Layer 9 of a small transformer language model trained on English Wikipedia (14 layers, counted from 0, width 96).
Take only the direct path to the model's output, skipping the later layers: a vector added to the residual stream pushes a token's score in proportion to its dot product with that token's output vector.

Output vectors of the tokens that the questions are about. A number n stands for n times 0.012.
"dec": -19 -44 -10 20 6 -1 -7 -17 37 2 15 -1 -9 -59 10 19 -9 -28 -13 66 -28 -26 57 4 -20 -3 24 21 -32 24 -47 -5 17 15 37 -19 3 -52 23 -7 -18 -12 -28 -19 18 1 -31 -11 40 41 6 -29 32 32 51 -7 19 -9 -4 -9 1 -26 21 12 6 27 15 -36 -12 8 20 -5 17 -5 11 8 -5 19 -9 23 -2 -13 -4 5 10 -27 2 17 24 -46 -11 13 -26 6 -46 4
"\" ": -53 -2 -39 -11 14 29 16 -13 -17 -9 -19 -27 52 -56 -22 2 19 26 30 -8 -35 -12 6 -67 -23 19 38 26 29 11 -23 15 -15 1 2 -18 -16 6 10 18 -37 30 7 27 -7 -49 14 15 42 10 60 38 39 0 -27 -17 15 -45 -14 -39 0 41 20 16 -17 15 -33 -8 -6 45 13 -26 -12 18 38 -12 12 5 -26 36 -16 13 17 32 10 -31 47 -15 -11 -19 -15 -15 7 -29 20 -59
"=": -44 -11 14 -14 45 -26 -20 -4 -13 -7 -9 98 74 4 8 -12 -1 10 -52 -18 12 -33 13 12 0 20 -21 -8 -16 -15 11 41 7 -12 -14 4 26 -58 -49 25 -47 48 17 -18 -37 -58 -9 -68 12 52 47 34 28 -19 42 -19 54 7 41 -80 -39 13 -36 -5 -41 9 41 38 53 -76 31 31 23 -10 -49 28 -16 25 6 21 6 16 -34 -8 74 3 -46 13 -21 -53 -37 0 -9 -9 52 12
"ue ": -33 -6 -26 -8 24 42 31 52 20 12 52 -41 36 15 -19 45 -7 22 -34 17 -19 -23 33 -19 -3 41 -55 -21 -37 -2 -40 5 48 -38 2 -17 -26 -3 27 27 2 16 27 11 -58 -15 -31 43 -18 12 16 -23 -3 16 13 11 -31 15 15 -47 8 9 -54 14 -67 5 -1 25 2 14 8 21 4 31 18 -33 -18 -19 -48 -8 -35 4 -17 -10 63 44 1 46 -8 -54 53 -33 4 -7 23 -30
"any ": -14 -27 0 13 19 19 31 16 -10 16 5 29 -43 -5 -22 -1 0 -1 -1 13 10 9 2 -23 -58 13 38 -7 6 -5 -60 53 6 -25 13 22 -45 -29 6 24 15 41 1 34 -2 31 -11 28 -7 -34 42 40 -19 23 16 21 -54 -38 -22 -3 43 10 -70 6 -27 6 -31 26 -20 -9 13 -13 28 -35 11 -29 -36 46 -10 3 -11 -19 -12 -26 91 -5 -26 -6 32 5 24 -4 -16 22 -29 -22
"ill": 24 -5 -54 -2 2 -3 -13 16 4 -7 -15 29 -61 1 -6 8 31 3 35 -4 9 -32 2 -15 -28 24 22 -12 -21 10 21 20 18 5 22 -36 -18 -10 -16 17 15 9 18 13 18 -16 9 6 -33 -21 10 -8 -23 52 19 -27 -1 11 19 -8 -23 -12 -13 41 32 7 -5 24 24 37 -13 -20 10 25 8 -4 -54 -34 -32 33 -18 7 21 -38 -35 23 9 -8 -12 -45 6 40 13 -20 24 -18
"g": -7 -33 18 3 -9 9 -15 8 44 18 21 -23 27 -14 8 -18 -8 -22 -41 0 26 -11 11 9 22 -12 17 29 0 5 0 -27 35 -16 -23 34 -46 -11 24 7 0 17 -13 -23 32 -13 17 -25 21 -21 -31 -41 -18 20 10 -21 -3 -10 45 9 36 -27 44 23 8 12 5 25 -25 -18 9 -32 11 -1 -3 -15 -2 10 -11 6 0 -35 26 9 -41 9 42 9 -6 6 -9 -33 -1 -24 -34 38
"°": -41 26 0 13 -19 27 -19 -13 0 -18 -13 -7 -6 -32 11 -15 -20 20 -24 3 0 -1 -17 20 -62 21 -10 3 0 -10 -3 68 47 -13 24 15 16 5 40 -10 -28 44 -59 -6 -14 20 -9 -8 -49 20 25 19 4 -18 -8 -39 35 5 16 6 8 17 31 -9 -10 3 43 -4 -2 -80 -5 -13 -6 0 23 60 -17 7 -5 -4 6 36 -13 -14 27 -9 -47 19 -38 10 44 -36 -29 18 19 12
"had ": -15 -17 3 -4 -4 3 81 12 10 -9 20 34 -36 -33 53 -6 -10 56 -17 37 -41 -30 7 9 -31 -2 -1 -26 -14 10 -52 41 21 -17 -39 -30 -22 -42 32 26 -32 7 -16 10 -15 -44 -17 -7 34 5 50 13 15 57 28 15 11 2 -6 15 -34 -24 24 22 -23 -32 -33 15 11 13 3 71 17 44 -27 6 8 -4 2 32 -9 -17 3 10 7 -57 -46 -6 3 -45 31 -6 -20 -1 -5 -18
"sion": -65 19 -28 17 29 57 3 -32 48 -56 11 -7 -8 17 7 17 26 43 -4 23 5 53 -13 -12 5 50 -2 3 0 32 27 4 38 -31 8 5 -30 -31 0 83 -56 26 -1 -40 26 -11 -13 62 -26 -17 -13 7 18 20 -4 -8 39 -27 -16 -14 -32 16 -36 8 -1 60 -46 -63 -14 26 -38 21 -68 21 10 17 -30 26 -3 19 -15 -16 -20 7 -5 -33 -51 -24 49 -19 -17 -40 -1 18 20 -10
"]": -49 9 -43 -21 37 16 -4 -15 22 45 -8 -21 27 -43 47 43 39 5 16 -25 3 -13 -13 -54 -35 28 18 12 -48 -3 -21 25 8 9 -6 -45 48 -55 33 11 -13 41 -1 8 30 -55 -34 -10 39 33 69 29 -22 -19 -3 7 -8 -49 10 -64 -41 16 -6 -19 -24 24 -46 -17 34 19 0 -18 -4 37 61 11 -25 35 -19 5 -13 19 -35 13 53 -13 37 -22 20 -54 -39 -48 -3 67 23 1
"would ": -9 -26 29 21 -6 -7 30 11 -4 -25 8 -5 -3 -81 32 -13 1 47 -16 79 -88 -27 -20 20 -40 2 8 13 -5 13 -29 35 18 -29 -10 -38 11 -81 74 21 -9 24 4 39 -19 -67 -8 15 19 -5 37 36 31 41 23 25 -25 -22 -10 35 -40 -19 20 11 -14 -29 -39 -29 0 7 49 21 -7 39 -19 32 14 15 -3 72 -33 -4 12 -18 8 -55 -26 41 -1 -66 48 8 -35 7 -15 -28
"ampionship": -59 46 -13 27 52 -4 -6 28 23 -21 8 31 28 -45 35 29 11 -16 -41 8 -16 37 -12 -31 -21 39 7 -15 -48 -2 2 -3 39 45 23 -47 -21 -23 -18 0 -25 30 -5 -3 3 -14 -39 50 -23 17 46 15 -15 14 12 -2 44 -23 7 -20 -45 10 -8 -11 -21 -1 -32 -46 7 16 22 24 13 37 10 -5 -26 -34 -3 59 23 22 -39 -46 2 0 -27 31 22 14 -3 -9 -9 -14 -10 -54
". ": 18 30 39 6 -13 -4 -14 -28 -38 -13 -9 -20 9 33 -23 -26 -5 7 -15 -1 -35 -26 -35 8 15 29 -15 14 -4 44 -23 -12 -17 0 -33 -4 10 21 -26 -21 -3 -3 43 -15 -19 12 35 35 -1 -17 31 20 -12 -13 -6 25 8 22 -20 -31 20 40 19 42 8 -42 38 -2 3 -9 -6 -54 4 -8 -18 7 -12 16 -26 17 4 19 25 3 -16 -1 40 -11 -21 -25 13 -26 17 24 -28 32
"time ": -51 -39 -64 41 -5 12 27 36 0 -32 -3 25 4 -36 41 37 24 37 11 -13 -69 0 53 -42 -39 -2 -38 36 -52 31 -2 -20 14 31 4 40 -25 26 -3 11 41 15 -10 -26 -1 -53 1 14 -3 -17 40 30 32 -28 34 -2 23 -49 26 35 1 32 -44 33 -52 10 0 -38 23 42 -41 4 -19 3 -23 18 6 4 -49 64 23 2 -63 -24 0 -32 -19 25 48 -30 31 -31 -21 27 14 -34
"able ": 40 31 12 1 21 9 -13 3 -13 -29 -21 -10 34 -17 25 57 -6 59 -14 -5 -75 -3 55 -14 7 26 28 -24 -9 18 -62 -47 32 15 26 16 -12 -16 4 5 14 10 -54 15 14 -18 -1 -7 1 -1 13 13 43 9 -26 -18 -11 -8 -39 -25 -56 23 -17 25 20 -10 18 2 -45 15 -27 8 21 -18 -16 -10 18 56 -48 -24 -7 -11 6 -56 17 -32 8 54 31 -32 15 -24 -7 35 2 5
"were ": -30 2 -3 3 -18 4 58 -17 -34 -35 25 42 -37 -54 52 -2 25 14 -24 14 -41 -10 -4 21 -13 -3 19 -31 -15 53 -67 46 27 12 -33 -57 -26 -80 77 -2 -46 -18 -34 4 12 -30 -25 13 18 -2 -17 43 33 31 38 40 16 36 18 42 -17 3 17 9 18 -14 -10 25 -7 -7 35 77 20 29 -17 -14 5 1 -38 86 15 -4 -16 -29 1 -25 -47 -19 -41 -37 36 -4 -38 23 0 -51
"ess ": -15 -26 -3 20 27 -29 25 -16 4 -64 -32 27 -24 -21 2 16 11 25 -61 15 -5 25 18 -21 -52 42 27 16 -2 24 -10 66 45 6 32 14 -31 -4 1 23 19 14 -2 59 -1 -46 -19 15 -1 35 6 20 13 -36 -4 20 -26 10 54 -68 -3 35 -8 -2 -68 -12 11 -43 31 28 -7 17 9 12 -8 -20 -1 -33 -31 1 21 14 14 -18 -39 21 -17 64 -26 -19 18 -23 -8 -9 -34 -23
"son ": -17 -31 3 -48 -20 -28 -34 32 0 -43 -10 -12 9 -47 20 53 -25 19 -44 -6 25 -45 78 -10 24 21 -5 33 -27 8 21 16 -2 49 -38 29 -1 8 38 50 -10 14 -1 29 -7 -43 11 2 21 -27 63 32 -2 11 6 -3 31 29 13 22 -23 70 -4 -9 -69 1 -57 -1 26 37 16 20 1 -38 -14 -10 -29 12 25 -16 27 -55 -1 14 16 -7 -57 -22 31 -3 -29 -8 -6 4 -5 -76
"und": 2 -11 -31 -37 -20 -26 15 9 -8 0 16 -4 -39 2 -9 -6 -19 18 -7 6 -3 -34 15 2 0 7 -5 -29 27 -10 14 9 23 0 5 -31 -13 -4 12 -27 -10 40 17 13 41 -12 -14 12 -13 -37 10 19 36 46 8 12 -15 -34 -39 4 -10 -16 22 59 17 9 -19 8 24 -11 -28 22 33 13 7 56 -7 -33 4 32 -6 -12 14 -45 7 22 -22 -7 7 -10 -20 17 -2 -12 -9 0

Output weights of attention head 3. The head adds the sum of these rows, row i times number i of z. A number n stands for n times 0.0063.
o0: -14 52 -23 1 2 28 48 -34 48 3 -7 31 11 15 -18 7 -34 -18 -53 8 30 18 -12 -25 -79 15 -10 7 -25 8 14 19 41 26 6 -16 -71 -47 12 42 -58 -13 -8 -16 -3 41 -25 32 -8 13 14 7 3 9 41 2 -10 -7 6 -4 31 10 -16 3 -43 23 -31 -12 -25 26 9 43 -21 -5 46 -17 -44 8 -22 -23 10 3 19 -6 -5 -38 21 22 6 -49 35 9 -26 47 18 -22
o1: 22 61 12 -44 -7 60 -28 -25 -52 -18 -50 19 50 16 -12 18 23 33 12 -40 -8 -13 5 -18 2 -9 20 -29 0 -7 -5 5 -12 23 26 20 48 -2 52 -37 37 -11 27 34 1 23 12 12 -25 27 -14 -23 -20 -4 -20 23 32 -37 -37 -27 -9 74 -28 80 -37 -8 23 34 -37 -44 -21 16 25 -43 8 22 -93 -35 4 16 -22 -16 -21 -6 19 -9 8 21 34 -34 -14 -53 -57 47 5 10
o2: -22 14 -62 -38 13 29 -8 -14 24 33 23 -12 52 2 -18 55 41 7 8 -29 -21 21 3 24 34 25 18 -14 -45 34 -12 22 0 15 16 29 -13 -19 -43 -47 -23 30 3 -51 23 -43 -37 -12 -9 -18 -66 -21 49 -8 11 -39 38 -3 -7 28 2 4 21 10 15 -13 -36 15 -8 -7 48 4 -4 -51 -31 -76 17 -3 20 -21 38 -22 -16 -40 41 41 53 22 50 -38 -29 43 -66 43 6 6
o3: -68 -15 4 -42 -33 -24 -59 32 -21 0 -24 -9 -14 10 -1 14 0 -11 16 -43 46 2 34 29 53 8 30 -8 0 -14 -27 18 -36 -30 -12 37 4 -9 -3 53 -49 10 -11 -30 29 29 20 57 -62 10 -51 -30 -14 -18 -26 -4 22 -4 28 6 26 25 -22 21 -18 28 60 22 28 -28 -3 7 -16 33 -10 -26 -13 -42 -11 3 -37 -3 -6 58 7 58 7 -14 -29 -7 16 28 -10 -15 65 17
o4: -14 3 -32 -16 -46 21 17 -9 26 2 33 7 15 11 23 9 -30 2 18 -36 47 -7 19 8 52 -32 8 -18 62 -6 -22 10 -1 0 -23 -24 24 -26 9 39 26 -18 14 6 -33 -55 29 18 54 -4 3 19 1 -2 -26 -36 -31 -3 -5 -22 0 12 4 -63 -43 -19 -17 -21 -17 -38 23 15 -1 10 4 -30 8 17 9 -2 -28 -23 11 -4 -46 19 3 -24 90 -25 9 -1 7 -9 43 47
o5: -2 11 -48 -35 -6 -21 -35 43 -2 -30 21 24 13 -51 -13 -5 -35 -41 -17 -24 2 -19 40 20 -17 -10 -14 24 -32 -46 7 -8 32 15 -1 14 36 15 -14 4 31 -68 -57 9 35 -20 38 12 13 1 27 3 21 -2 -40 12 -30 -19 -3 0 -44 13 40 -9 9 -5 -58 45 52 36 21 20 9 -32 19 8 -7 -9 19 51 27 -23 2 22 12 20 63 -65 -1 -15 13 -4 45 -3 -38 22
o6: -24 32 45 -18 22 -17 -11 0 29 40 51 49 -3 4 -9 -16 10 -35 10 -14 -5 -14 -5 7 1 15 39 -20 19 -23 30 -4 -22 -13 -19 -11 -10 -12 -6 11 -32 2 -26 -19 6 -16 -15 -33 16 30 -30 -41 -51 -33 22 -24 9 2 -33 -22 29 23 -31 -8 14 -21 -57 61 12 -22 -10 24 10 -17 -22 26 -1 9 -1 27 -14 20 -30 61 11 -43 66 -37 -1 35 35 14 51 32 -32 -19
o7: -7 -47 11 27 -25 -18 -2 18 -15 4 13 -13 -2 -13 -51 -43 23 4 -6 -32 5 41 -5 -27 -12 6 5 6 3 36 11 15 -17 24 -5 19 2 45 62 -30 -22 -13 15 -39 -48 2 3 -7 28 -20 39 -4 -14 -7 17 -14 24 -24 -13 6 45 7 18 -7 -27 8 -13 49 57 11 -54 5 -71 -14 58 12 -1 25 6 23 -1 -12 43 -21 -4 2 41 32 -38 -4 -1 -25 10 -25 32 -49
o8: 39 -12 -11 -13 50 -4 -4 -13 21 -2 -20 26 -11 37 19 -39 26 -30 -17 1 -28 -30 -38 1 -42 11 -5 20 20 15 -15 -17 -1 7 11 -38 4 21 39 26 53 -47 -57 5 30 -25 13 -77 27 11 -51 -54 13 57 -6 35 39 40 -17 34 -30 31 -26 3 -28 4 -5 70 27 -3 21 -11 32 -11 -45 4 7 24 -36 -53 7 0 23 13 -26 20 -15 -7 -5 1 -56 40 18 -13 -1 -45
o9: 14 8 -45 -4 30 -9 52 -36 24 16 -41 -20 -60 51 38 -60 6 11 33 -6 -23 17 -12 35 49 1 37 -37 22 -15 23 -6 6 -15 22 22 46 17 -2 21 -42 14 43 -21 64 21 29 -23 13 27 -32 -18 -83 7 5 37 -25 10 2 -5 -3 -6 1 -21 33 1 -69 5 -12 15 -25 -3 -24 -41 -29 38 -30 -57 -28 -17 -17 -22 23 -24 15 9 34 2 -11 -23 34 28 -24 13 8 -26
o10: 7 -3 -5 -25 -37 15 35 -22 23 29 -45 -13 11 21 13 25 32 -11 -53 15 -26 14 -65 -16 16 -33 -43 24 22 -16 5 -31 13 -46 -13 -6 47 7 -9 -22 7 -48 34 2 -21 -13 46 17 11 29 51 -39 10 -26 56 44 34 -13 -30 16 44 43 2 16 -36 -6 22 -14 -26 27 9 -41 -18 -38 7 -3 7 -3 5 -32 8 2 -56 11 -1 -32 13 29 23 8 22 -9 17 -14 45 1
o11: -17 14 -14 14 2 -1 -5 5 6 -25 -2 21 -15 2 34 -10 4 -7 24 37 28 39 -31 51 67 19 -10 39 3 61 35 -69 -36 47 10 -24 -12 28 0 32 -53 -53 -20 -18 -10 -49 9 11 16 43 32 13 24 29 13 14 -21 -24 -3 -28 -11 30 21 54 -25 -3 -44 2 -30 -36 -33 -2 57 -57 -29 8 -3 -22 7 11 -10 -23 4 -38 -7 -2 -6 -64 -9 -12 2 -11 -36 29 0 20
o12: -2 -33 25 -11 -24 10 28 10 -8 0 -51 -30 -44 -10 12 -39 26 33 -34 5 -55 40 10 -20 -3 45 45 -4 7 7 16 30 -15 -26 -8 -22 -20 -12 -2 3 3 60 -18 -42 23 -22 48 -22 34 -19 -37 38 -10 34 -68 8 -17 20 -52 -1 44 -18 40 7 52 12 40 4 -7 -24 -6 -21 6 -48 46 -1 -12 16 8 -5 19 -3 -38 16 44 12 12 -22 45 25 -17 -10 -38 10 3 -13
o13: -23 -25 -33 -23 -1 20 -9 18 -57 -27 -11 -22 30 25 13 -14 39 -11 -3 10 3 5 -7 42 -24 42 -38 33 -32 -58 -3 -51 8 -45 -12 65 47 8 14 -54 -37 -9 5 42 -24 23 -1 -18 29 4 -18 -8 1 -13 30 0 16 78 -8 -1 22 35 -26 -57 -13 -22 14 4 -3 0 31 -25 21 31 23 -18 -12 40 24 1 16 4 66 6 0 -22 -45 -36 27 16 -8 -57 -25 57 25 -12
o14: 3 24 60 55 7 -4 -33 -26 -38 -32 -42 15 8 50 -10 1 -24 3 78 12 40 -25 12 -49 -20 -8 3 -9 -10 4 31 -33 -43 -21 -12 -19 -14 -11 -30 38 -10 33 46 16 -14 9 50 26 -35 -25 -4 -27 -22 9 21 -57 6 -4 4 34 -14 56 63 -38 -56 9 18 33 27 20 8 31 -30 -21 44 2 4 -42 3 -6 5 22 -28 -5 -18 -71 15 16 7 -78 25 -3 15 6 0 -5
o15: 12 12 -69 21 27 -23 -23 -47 -19 -10 27 -41 12 -4 3 29 6 34 -39 -19 -52 -29 -50 -16 -10 16 6 8 -33 16 52 16 -19 10 2 -44 8 -13 -35 -2 -42 50 7 23 -1 35 11 -6 27 20 1 54 17 3 13 29 -3 -38 -21 13 -32 17 3 -48 10 5 -2 7 -4 35 9 -15 -45 12 76 4 19 1 0 -5 -16 0 75 -37 -4 -23 -36 -20 -22 -10 -41 32 -3 25 65 57
o16: -8 -2 11 31 -34 -58 26 7 -20 20 -10 -4 -32 -26 43 39 -2 -32 -14 -44 22 3 -17 14 -24 5 20 -36 -43 -14 -10 4 30 -25 32 -4 34 -22 25 10 -1 -16 38 22 -36 -71 27 -28 -26 44 35 44 13 22 -20 30 -19 -34 -48 7 -21 -6 -15 -3 -44 -33 24 26 39 59 13 36 22 3 2 30 -1 32 7 35 28 -1 25 10 -47 17 -33 -42 -2 -33 23 -1 3 -17 6 12
o17: 77 -73 31 12 -7 -27 -10 25 45 37 -60 -11 21 7 46 52 -22 -3 -6 36 -1 -57 25 -18 -6 -20 45 17 -41 42 -2 -31 -36 12 0 -20 -17 31 10 -17 6 -45 -29 -3 -38 32 -30 0 31 8 3 -19 -25 -25 -1 -6 -52 20 27 -14 22 0 30 18 -70 -15 -47 -18 44 -8 -41 -26 53 -36 -11 18 70 -23 1 -4 -11 15 51 -1 -26 60 -42 30 7 2 5 -3 -29 16 23 -11
o18: 6 -22 13 10 1 -16 2 37 -24 15 -43 62 -32 2 48 9 16 -19 17 -14 -19 -41 18 44 -7 -47 10 -2 7 11 -16 -2 14 -11 24 -82 32 -66 -2 -46 -22 20 10 11 -29 -52 16 -31 22 21 40 19 -7 -5 14 51 -13 -5 12 40 8 31 60 -15 -10 1 -24 11 -43 -12 6 -11 -62 -11 8 35 -22 33 27 15 -6 -46 30 -14 29 -17 10 -7 -32 48 -31 -11 7 31 -23 -22
o19: -13 -31 39 11 5 4 13 15 -7 -4 33 2 19 -7 -9 2 47 -6 -15 -49 24 18 -2 23 7 13 -19 -24 27 3 -5 -15 -27 25 2 -56 -28 -24 -23 10 44 -27 8 -29 -6 50 34 30 -11 8 -10 18 24 0 -4 -21 -34 -8 2 -49 26 4 27 12 68 15 -18 -28 -32 5 -10 -7 24 15 40 33 -19 6 -22 -7 11 -23 9 -26 -41 8 -24 11 -12 14 -8 -5 -29 -41 28 -17
o20: 48 22 15 25 -28 -46 5 7 -13 30 24 22 -42 -25 -20 -24 -20 23 -18 22 -18 7 -13 -1 -40 -6 82 32 -11 -12 -17 5 21 -5 -42 -6 20 50 11 4 20 11 -1 11 -62 -2 38 -21 -22 -14 -25 12 1 11 -24 9 8 6 0 38 -15 21 10 -11 -34 -54 10 -41 -44 1 29 -31 26 -6 21 -28 -11 26 5 10 -10 -44 57 11 -41 12 -18 -8 5 -14 -26 34 56 43 -51 12
o21: -18 4 5 -79 15 -2 48 -32 -8 49 12 2 -70 -9 15 3 -35 -27 61 3 41 2 13 49 7 -16 -16 11 34 -56 -45 6 -26 -7 10 -22 -35 20 -6 17 -10 -7 9 19 -48 14 25 38 -26 -25 67 1 -8 10 14 2 -15 -8 30 10 2 -52 25 43 45 13 1 9 31 -37 15 13 13 36 7 -17 -9 -38 3 -41 15 -22 16 -14 7 -19 41 -17 6 -29 -9 -24 35 -69 36 -27
o22: -3 -50 -28 2 -7 -37 -19 -5 -19 19 -25 26 11 -22 12 24 -17 -34 -3 -45 -13 11 -10 42 -2 -49 89 15 29 20 31 31 20 26 -20 -7 -8 -14 -38 32 15 33 -3 -1 36 45 33 17 -7 -64 -4 -21 22 -38 -14 32 40 -46 4 -24 -6 -42 -22 -13 -13 31 -3 -13 2 -73 16 -19 26 2 23 12 31 40 -31 1 19 -6 2 6 -7 -8 82 39 -2 17 24 -45 29 -65 -58 10
o23: 9 34 44 -14 -45 -31 -12 -3 32 -4 -41 43 -32 21 22 -35 -32 28 31 4 -42 -27 57 4 -39 -60 -67 8 40 20 8 2 -8 11 -45 38 28 -2 -21 32 -9 -22 -39 -7 -56 2 -7 -3 2 52 -43 -24 21 27 24 -25 -28 6 27 53 -12 2 5 -13 -5 -30 -5 49 42 44 -35 29 36 -43 -4 -57 -36 19 -12 -7 13 89 -23 32 -32 -21 40 10 18 48 6 -26 27 -38 -4 5
o24: -3 3 36 -35 34 0 46 -41 3 -19 17 16 -30 16 -17 37 -15 14 -6 2 -39 -7 8 3 34 -27 23 -44 -26 -37 -14 1 -13 -44 -18 -22 21 54 44 18 -40 63 -40 -11 44 -9 2 -9 4 -54 32 12 40 1 -31 3 -14 -4 -10 1 17 -41 -33 -38 28 -18 8 16 3 42 5 26 -6 -13 6 -88 9 58 63 25 57 3 -4 -5 3 11 -45 -6 -32 49 12 -44 -22 6 26 0
o25: 10 26 -6 -11 -5 10 16 -29 -23 -4 -14 42 -32 -27 -6 29 14 -15 35 -6 -17 -1 23 12 -3 5 24 -24 28 -2 2 -4 16 -7 -8 17 -40 -16 37 54 -33 -36 3 -21 -7 -15 42 12 -19 -6 -32 -34 -44 -1 19 0 17 21 14 45 13 -14 5 5 -1 -65 14 -11 -67 -16 -3 16 6 -14 32 20 -10 16 50 16 47 -35 -2 -18 -71 3 -10 34 1 11 6 5 7 49 -14 -18
o26: -39 -30 26 -5 -4 -18 24 33 -43 -45 -29 -21 -45 0 -44 -17 48 -29 25 30 -52 19 42 -15 41 -37 -26 24 -1 -7 -39 16 68 -18 -36 22 -45 41 20 -2 54 39 19 28 -27 19 -20 20 -8 -1 -5 -41 10 36 -26 -1 28 32 -36 -15 23 18 21 40 22 7 0 -12 47 -9 13 -14 12 -45 -23 -40 -59 24 -13 18 -8 -19 25 4 5 -4 33 12 -23 -12 20 -1 25 -14 -38 20
o27: 14 51 -32 -36 -38 42 -40 -19 -31 1 -49 -9 -21 -22 -41 31 -43 -43 17 -30 -8 8 -12 1 13 -29 42 57 -23 12 -39 -80 -1 -10 12 19 -41 18 40 -29 -31 29 -3 20 3 37 -18 13 3 4 26 43 29 -16 -12 -25 -24 33 -9 16 -24 38 -1 -19 24 -13 53 30 23 58 -55 13 -7 14 -13 5 3 -4 6 50 10 -15 51 -12 10 2 5 -39 -10 -4 -14 15 5 9 39 11
o28: -10 -11 -19 -14 4 27 -56 -31 -21 -15 6 9 41 39 -11 20 20 46 -16 -25 21 -4 25 8 -38 26 -12 23 64 -12 -1 25 23 -31 -4 33 -59 57 43 -34 -15 4 -21 -7 -11 -45 42 5 12 -47 38 94 27 -30 -19 9 -29 5 31 -27 20 15 -24 23 -49 27 -37 30 84 -39 -14 -19 -20 -4 0 0 10 5 -56 -21 36 -33 -41 -13 -2 6 20 -8 -4 -26 -25 8 -32 6 -4 13
o29: 3 -24 -10 -12 -31 18 10 -29 -3 -47 21 -39 31 -19 -25 -14 -14 5 -1 -53 -1 9 10 24 -46 40 -31 17 -20 11 -9 14 3 57 -4 1 13 -35 37 -12 2 -42 -8 2 28 16 3 47 4 23 56 49 -5 -26 13 -13 60 4 30 63 -4 45 -4 -33 -5 19 -36 45 -16 5 -38 -4 -45 -12 4 1 21 43 -14 12 56 -33 -11 -4 13 0 -23 -28 51 -28 -14 -29 -26 -53 -21 4
o30: -17 8 27 42 81 56 3 -16 -6 46 0 -37 11 -34 -12 -1 27 -1 12 26 -38 22 7 -12 -24 46 20 -39 -52 10 -8 -29 20 -21 31 -3 32 -27 21 34 25 -30 -68 20 25 1 16 -13 24 8 2 -8 39 -21 -23 6 -22 17 -51 -31 -11 -3 -26 -21 -38 52 -23 7 -3 -6 0 -11 -7 31 17 23 7 -9 41 -49 -4 -26 -25 8 -10 -15 -9 12 55 -13 -13 -16 -21 -2 -13 -34
o31: 13 -38 -9 -28 1 6 -21 -8 21 15 23 -46 -32 -16 -46 -12 -28 16 2 -25 -2 -73 -21 -40 -32 6 -12 37 -36 -4 16 24 -10 21 26 -17 6 -11 13 -5 -1 73 -23 -7 -15 14 -19 -17 59 38 32 23 14 18 29 -15 18 -15 15 -4 -36 -7 45 38 -40 -54 -3 5 -41 -2 41 9 11 -32 5 7 -16 -1 22 18 17 -7 59 -22 -19 -15 22 12 -30 43 -9 16 57 17 27 -18

Each question shows a token from some text and the vector z that the head gathered there. A number n stands for n times 0.015.

"He ": 47 10 0 -10 -13 -7 11 -17 -1 -19 13 -1 -4 10 13 -3 -22 -46 -1 -9 -8 -1 -6 19 1 23 42 22 -15 27 -13 1
Which two tokens does it push up most, strongest first? "sion", "were "

"8": 2 -7 -6 -8 -11 -1 -5 -3 11 -25 19 1 -13 -8 -11 2 7 5 12 8 -1 -7 -8 -8 3 -4 7 2 -6 -1 0 20
Pushed up most: "would "

"2 ": -6 -7 1 -16 -3 -8 11 -18 24 -22 2 2 5 -19 -25 0 6 21 -20 -13 -5 -11 -19 8 35 -18 3 2 -5 -30 20 8
Which three tokens does it push up most, strongest first? "able ", "had ", "dec"

"at ": 12 -12 8 3 -16 -9 8 -26 -14 -35 26 -6 4 -10 -10 6 -6 -26 -4 10 -8 -4 -14 7 6 -5 -12 2 -16 -10 2 21
Which two tokens does it push up most, strongest first? "ampionship", "sion"

"sh": 1 25 -10 2 -7 15 -3 -3 -6 -8 17 5 6 -1 1 2 7 7 20 -3 -15 -9 -28 11 -14 6 12 15 -12 15 -10 12
Pushed up most: "son "

"| ": -11 -17 -4 -17 -7 -25 2 -15 -6 -8 1 -11 7 -4 -2 2 -2 -10 10 -16 -6 -9 -1 4 29 -25 16 14 -17 -25 -11 12
Which two tokens does it push up most, strongest first? "would ", "had "

"f": 23 -5 -4 9 -41 -14 24 -35 11 32 -5 -17 -2 -28 0 -3 -1 -32 16 -15 0 2 -23 2 -15 -3 -24 -27 -18 -18 -14 -1
Pushed up most: "ill"

"l": 19 3 -26 -21 -23 6 28 -16 -1 -4 -22 3 20 -11 2 4 -24 8 0 18 -27 0 -23 11 23 4 -47 -10 -5 5 -1 31
Pushed down most: ". "

"was ": -2 12 -2 7 0 1 -19 -3 -8 -26 18 12 -9 -12 -4 -7 10 15 19 -6 -19 -13 9 0 -10 1 0 -18 10 16 2 20
Pushed up most: "time "

"a ": 19 2 -7 -1 -6 -9 0 -9 8 -20 7 4 -2 -11 0 -5 -7 2 4 -1 -12 4 3 3 3 0 -2 -3 -5 3 -6 8
Pushed up most: "ampionship"

"ip": -3 -12 2 -9 -17 -5 -6 -7 -12 -6 9 8 0 -9 -14 15 -13 2 1 1 7 -4 0 13 6 -11 -10 17 -11 10 -11 17
Pushed down most: "ue "

" ": 11 -4 -8 -13 -1 -12 -11 -15 -19 2 5 -6 -7 -8 2 17 6 0 31 -18 -5 -9 -1 9 34 -22 -3 19 -15 -18 -12 27
Which three tokens does it push up most, strongest first? "would ", "had ", "]"

"e": 4 18 -1 0 -28 -23 11 -4 -1 -21 3 -23 -8 18 -16 3 -16 -8 22 -6 -6 -17 2 -3 7 -8 -3 -9 -20 -9 5 14
Pushed up most: "°"

"all ": 10 13 -24 -3 -10 7 12 -5 -15 -2 9 10 2 -19 2 -9 -18 -8 3 -3 3 -1 -5 8 -21 6 -14 4 7 -12 2 22
Pushed down most: "were "

"a": -7 -13 -8 -14 -12 -2 6 1 12 -20 4 2 1 6 -3 13 17 -6 14 -1 13 -8 -8 18 16 -5 12 -6 -18 -8 -5 19
Which three tokens does it push up most, strongest first? "would ", "had ", "were "

"other ": 6 -7 -5 -1 -11 0 11 -1 -4 -17 9 -9 -1 1 -12 6 -4 -4 3 9 -10 -2 -13 8 10 15 -4 14 -15 -5 0 9
Pushed up most: "were "

"ec": 14 46 -13 22 0 -38 17 -5 -17 -23 38 3 23 13 27 -29 -20 -30 8 6 -23 4 -55 -11 -10 13 12 -23 -11 5 8 -28
Which three tokens does it push up most, strongest first? "sion", "ue ", "°"

"his ": 15 -3 2 9 10 4 12 -18 7 -6 31 20 6 6 10 2 5 6 19 -11 -3 7 -22 7 11 14 -11 9 -10 11 -18 5
Pushed down most: "ess "

"Re": 9 -9 -2 -11 -15 0 8 -4 -2 -16 1 -2 -14 -10 1 4 -2 -10 2 -6 2 -8 -10 -10 8 -2 -9 -3 -7 -8 5 8
Which two tokens does it push up most, strongest first? "ampionship", "would "

"il": 15 0 -15 -15 -13 -2 3 -3 5 -13 1 4 -4 -7 -11 -8 -2 5 7 7 3 2 -9 -11 7 8 14 -4 2 -4 -1 5
Pushed down most: "="